Layer 3 of a small transformer language model trained on English Wikipedia (15 layers, counted from 0, width 64). Numbers have three digits each and are written without spaces.
A neuron's activation on a vector x is GELU(weights . x + bias), where the dot is the dot product.

Input weights of the MLP neurons that the questions are about. A number n stands for (n - 500) times 0.0017.
n4 (bias -0.020): 536494590460564623642539375675556481605469479357493517456342438575306501353414538547502583724523438583554635524345287531595472537628388626464599571383497263511643607551491491344601363600708330
n16 (bias -0.212): 358405471419577613510613465320605528430346519607606577633393563458504560624407594450597483362443606419259310663526473669273522516570494542539480554513433713493391581621693578610336513510580505
n25 (bias -0.055): 715328525661478601322512467643477547273602627439489525282486457353588644380483623439477275497390554455661557592626443529550600393533580523604479445557659633397392584376424328466455403465616528
n28 (bias 0.003): 496441530403586573514496426256521779434437382529438567537428471521446402562387371455472509528489509419517516549463658497623278398458549494503509467457476655522636665472466560429554519615250500
n32 (bias -0.155): 529648371485492470452672609295621361666318096344477458637399651487433330523569647367634573443555420587477518632722422493564412452438436515421232601518497645408350388441321591508554456339755561
n46 (bias -0.015): 511427635373532546394377308548463379784503546415596479679383471506558300553411442479604541715409615474524480444426401465551305558413457626487436587409483308467372576467343447416467355518534530
n47 (bias -0.027): 372529315543745569382398481432756343397270586632613462581565536569518466394504316295230076466548301421429458574478641524441501633519528614556651596557554301432510324642364404635384572474456366
n48 (bias -0.074): 535496598019513332520645517524484578400594503447621482492493417436382524418357235419486386390544572439651488516599509577468388360518489678691340527531606534412449508607465555568357387586619657
n51 (bias 0.036): 559621447510623546447657522664408476487592624507451639375214600355430482726416577477519539377494587643726540482516547273368594374487488593621390506479585535610516355418326333413506464546521412
n54 (bias -0.028): 496571471679420372708512451569561401390544600581530468502404537584453673505589583545471754719589523599568388557402531483419366472685603452336546421688708483371368523549467448400560688504414456
n61 (bias -0.108): 486622403633671369453510333507429508569510610590457417504419665545395428514541480488657552498411469182415596520519498534469351413647575577639474462357407535609267271694592658597489447568569710
n82 (bias -0.009): 503566475497570643523485510247732409440297504608469295436535390468627356432409666521508508572314513432714453564648435488555443550497388532517573468370532554369511637487440593444564499614539532
n95 (bias -0.030): 662533702402481280473590455552667329601434565404492462428399576516455476390524557529498443516595416608582402466444497525386128547604516725539658640526598398560473467422304477455627570395208383
n100 (bias -0.054): 658455441667540515623546292461308621423509512333543496646448535504470402391456776431599528587436529484528397369494401472634509582508754323314516383577460358440436503372447483448353348435297544
n110 (bias -0.054): 376534455445604494417492367617522466643462468377357449591573493486651428462288573514428332586476464269601377443499527599555382568500473584489491439375605697589698521626335396496372558612441504
n112 (bias -0.065): 725505315429382584537369479507492614573471538572454532639571564185679682584372553548688543495458557531692715540433551491526494639467421579622453620555492462409488471442505420313756521474620561
n120 (bias -0.153): 463482519491560633570244416401432640501610561688456337644514501246574660621620484453605220544381396505601296460366547635565318562572482400333523588405445537424511615326552368524452517461620574
n123 (bias -0.071): 636310388531741448560454638544732511679378597455326496389599544549540533577488591706701294446250619374689466617466586459515401421653571460343602458441518481620412376421354575603536639473396301
n124 (bias 0.024): 512425542455522624656365518366514575551421389646668448593457454561506522475476486649524497416422477544505688616258482638525472380393664436427541403396458626477453378544600486559478311649716447
n125 (bias -0.075): 512431310496526549538309747575426233497374462493467404510621454804479478544539483488570678614517394511456448417459621577416593627689762237361643355540316423480298435434339403600519281486438511
n143 (bias 0.024): 399558400482376572487302461457557451325487466412753541608493618588468497537433583513513532330632451653457570565325499477332342557301567510487253517546462744558400420577379397536431463642539412
n145 (bias -0.070): 447411668475604676359649460524697339498435483440580381593338525541581631384612543648375454479445600400544612459458480493595315522458587516558568522351587756514448448603535542470687467512574648
n146 (bias -0.064): 461610457568515328587517498546465314541467596488389392500513528684553399483469496614555441704599567352282526564531478359533531656595714476401502446409424558527425390483531448668392506599479501
n151 (bias -0.076): 420591440437497476522492343758573382393415492502648468565563540400569440539388434393715409507613438433327434565590491496517537476557505575628673634448531475654446456702594491480334705357533525
n174 (bias -0.024): 591631431435400517700416515509447444388527449559491689393405575429388600644389561582418481603612467531635411334519572483320495575582417555681436495609475430445473388715499451533655555343457424
n177 (bias -0.187): 528468412502496420390621479731627605370449349436337549414529692592635583586529719501376301410496460432401593563698491673501467379356604529579563441443534651234561541646296478575461530502259435
n183 (bias -0.088): 601273440416450489533439355603503475435515719326386582463497403609640477541361574636741235395412493600457368257507468381600380407443375595555753596514438574572508445409263245371625489526451529
n196 (bias -0.103): 449415535533391621525472421558600535561609646520435525578302466090392493400556391512451485470391367459588532451376315592451384514504509551525534593448662561448345634473410731269515345562524422
n199 (bias -0.095): 344601431684460575459465425555554611483378365574642754423638603593515392432356334642387622439623237354392426390428527329330232694556457496698498578504428459436418519532526389358504621503608548
n233 (bias -0.059): 655618400571531604660333547470470432623483492617333453433605376498414510717514675692486638712375583435504463344555718608556610646606705452460495397261459386552345560521510523311364351527542535
n235 (bias -0.109): 550462600495343662476482676535631549167398607430544537577599467686609372517290461700414245594448425614657368667558503429354376452394501630519600510350527464416551534512463517539700541671472365
n253 (bias -0.142): 310518467671397662594722388572675476450548458613638587453411435424320508601502662635422749554580482398567569478514749458556350762484504319568416482300465421528381695483559739347447483405360511

Each question shows a token from some text and the vector x that enters the MLP there. A number n stands for (n - 500) times 0.0086.

"struc": 560309723756263521521516637524592629507363507467556521247527400457481397465374371444439591454559502337430449303636446421525625408613243391500525535615416482582682488550542824493343473378382534
Which neuron fires most, and how strongly? n253, at about 1.6

"as": 521471548529712263407310520240417554370544709507465586473533418527400558479610528352463695497527658413483619461537495561577475612481370526639398621759556365659703365689480781561419556318500499
Which neuron lights up most? n61

"man ": 539489732473448394445442474359556514438409728474516500310627287543510688328533735434557509495593446454414466364327272384305592387382275435364535688614462594529586524342450658389549414581364358
The two highest activations, in order: n183, n95

"the ": 411553715572618392396369488491453529659429555361632313521544571546470705307425593458530710567388465394373544373425364410299554472429285245399488614520627585490757372392576565375341534703518476
The two highest activations, in order: n4, n110

"est": 466445574769541352653441645250543479635509564563429588367522451531705629493476537492482656471448582381559464561379296632616580444353223482614538440553529327476712347438749625540698446576481357
Which neuron lights up most? n82

"organiz": 605357742673428381482443606470571643484560592326423548271589362261498439451344506363465511366532528466284562352368516635467718387443314551328503495575388399484683478550662638509483525290375379
Which neuron lights up most? n25

"s ": 476530791480359469272389542484606627610484536456504380388646407525443729342546698430601614469361457385512527395368315385352552274596257498435455741562482536482598292404605579448370449576448427
Which neuron lights up most? n4

"os": 522539593590504683358240450315442696403668673466580412507544287426454658630758516539439850489484567496495457499518393497651536434491379418738424586620496465594665368444607632640512466419481433
Which neuron lights up most? n120

"death ": 409488584554425306370290520510614527496393721547585455294543321460423685383548479579407575471601423362409365473571249347483591346435337476401518598661642482425382343515608648298581488484259316
Which neuron fires most, and how strongly? n54, at about 2.4

", ": 585536700447623428254341601441614498533508510426555245486720465433446516349487551446486625546464593431506520412388440185318667475401257445519556612675484580544610427417399508321307387643482304
Which neuron lights up most? n82

"was ": 502628539469632182282341626439653552637490577446535379452583429471570612306551692484547744571494524348335418556532367312278510435314407429421504569605481528353508374394538680470309392521371507
Which neuron lights up most? n146

"a ": 424626514614521489327338513331361664581432619577553367549519423516505676308641793351498504448319451514401608235464388378455502451390266459565469670418540663518679385416659678350464460452445464
The three highest activations, in order: n120, n82, n196

"yp": 510294719622507463508340473495442437574648458512650421399544354354598644723505380509483563483676436477422536497491353472597591295538277379661531565751342378640726347537477732488366460560397441
Which neuron lights up most? n151

"un": 614518705535479493312408454253381539586364604402324424465468517573497638437631654467366705394572533309439378294662488554526711613517550492648516743739683438527599403460587626495386558355423496
The three highest activations, in order: n100, n95, n233

"ab": 596477737693531514381304565418345492676510475585509494604470347535475608420575532445355467501461580420493534482604286713581655498290432364614453584703550429511752193577524663421494743485551453
Which neuron fires most, and how strongly? n47, at about 0.46

"b": 499484741578595412335462618592330585482475456663466671354530386547529564348629471476512594507620605365505568292504426651442590273335411371613664620687599513332686283492462593557495716609413356
Which neuron lights up most? n177

"soci": 269494620637452347470415663595308547532637431296370425535731417313558514477271521357428626369647533535372505305533396575635595309576313425467496521635516486571701611492723641436472540514412460
Which neuron fires most, and how strongly? n110, at about 0.67

"December ": 637588763616581468362309477464614553597299477445491362315533574437428643389472527434453258337531536291267286325580457304402578516456313507471577475490641497483520387552559710426592426530304470
The three highest activations, in order: n47, n95, n123

"present": 566449725553386383480355715507571468531560509368450554350710338367427517528407462428487582459526398357267321195408678560678640558305312661438356463483473447589654405518636588503355450422460492
Which neuron lights up most? n233

"ation": 386370732462415480468324679404442636636588594387457456267688309367603541520452539492506484453493702569481574402430482319763584385422277556459513398641659467489756565432691532472537406469467321
Which neuron lights up most? n183

"Christ": 508445666679625350582417639481402418253638465515492671505660488498393522546581434656508650388623493552322191555601462467463600288417234403467459594515388438629593345410764558535661461463519494
Which neuron fires most, and how strongly? n174, at about 0.93

"birth": 294389677561518589290288387470653627346604546502634565287432519513482444558449463474456784553483572297233294452641474429547546555541421442510541464698653386565510257464622529448557625331474446
Which neuron lights up most? n199

"w": 516429790576608301436462664416424322437597539533450590423635404535596451378591473484678621391387720409522602196539414667446704571323443568481453700599640577568515413330417643505484635585440385
Which neuron fires most, and how strongly? n123, at about 0.76

"i": 388350752412546350377248623381396366557562565461442683611631403396673535500629538365361564393406387465533602384558466610790569519456261398663514561606543530589702437488686655541528528595494427
Which neuron lights up most? n110

"il": 445347533687563600359422534410387484524629493567421557461670363395714732647622521602560472417535519540374477351607458654704401578632381363535633622621529568395759425554618829404342504454448442
Which neuron lights up most? n120

"become ": 505656585470593217302350553390595533627548595341507343344514419438428624236709623455580688573452514378285459504492486325354459339330374429336487598641504590516517365341519619448417530402424541
Which neuron lights up most? n95

"199": 614448666517505381409364587475452418490413511386396467516778542312564612456235460441544385635483456387457397431482620415593522371359168652598367317399547557608610339484638669554445523591288352
Which neuron lights up most? n110

"= ": 346379755272405434337327573460389579509615560378702387285677471574489644495550511426383550620310501318478510517426601316318479294483415216470478401480562516513525368433472492429581461552360335
Which neuron lights up most? n125

"F": 553397701601587434648299593419294512522474435282402781534693510490556578437574514422419572468624684468546475311617560438426677322377501462531538719410585451540618262358627648451486508693373463
Which neuron lights up most? n100

"0": 449432638486492462349450723483338583542487412488510672453630573523662765652553495528579578482762625412416368490524553391656421463320300760543500634530517511469597246480519663464447523698338322
The two highest activations, in order: n177, n28

"h": 495447755470534558308475497485306515417446448608584675470594374604606659478708579525570768272536496352466450424454417619615680575264483419603607745706640463636643451517600589487566548602490396
Which neuron lights up most? n145

"it": 721572770691516509316381547283541534646474540483397687391572474496601511490557623455514646574540617349511433530394471616645702589448361359531592491732481506506803402455615678698588464523462383
Which neuron lights up most? n123

"v": 541409717657570464349362712311381482527478551494430687447654381405570683399543546344436393252459487247623579361655347666514638407436508415623443528596434439646564415487597491397511648693366423
The three highest activations, in order: n25, n123, n47

"ces": 281357784583521462522427498514534643440599547319584655392644350418523574624509426617567665531547557379648606414565592385613471332253314364500512425746456284565739396529530638575490537491424456
Which neuron lights up most? n253

"Ass": 489575735618602540507199693595280567511523608403440609430686499298508688432585429508491519448639783441305435449741566516484589374292510370515454543618630447573527461556660558320544556476556454
Which neuron fires most, and how strongly? n25, at about 1.2

"\"": 310428807368448223305333564309414537547469528469538569507439430400259624546543592451581669491431426322343320453590514411268630449439374397582649525509461453430756402519493383473402504537530434
Which neuron lights up most? n16

"es": 419384712547530471450401650249465555607660673403621559497566377514399658384544401409541616440570576391526666452355469362679705450477359448659461488714470378452745279664473713550463623511577527
Which neuron lights up most? n48

"th": 419296424748502404423451449581324479397562448805607600549593376496579815572643447408686572336325412617463524402516480462683541688463307505519524527539449440518585366411698692568554540501500645
The three highest activations, in order: n120, n112, n253

"N": 681549752533623432664269651413278534554633339353464641406623472393509504326574550350447510443444671463402410365534454504502697537447366408631600694301571384597700372516479611354411402468458416
Which neuron lights up most? n233

"et": 462282432638528423392299656320406398592629477525629555386657342425620560577493577484439581502549548378451530402406330398673615388384345483534737569660646503640823480539644638608385561631452587
Which neuron lights up most? n110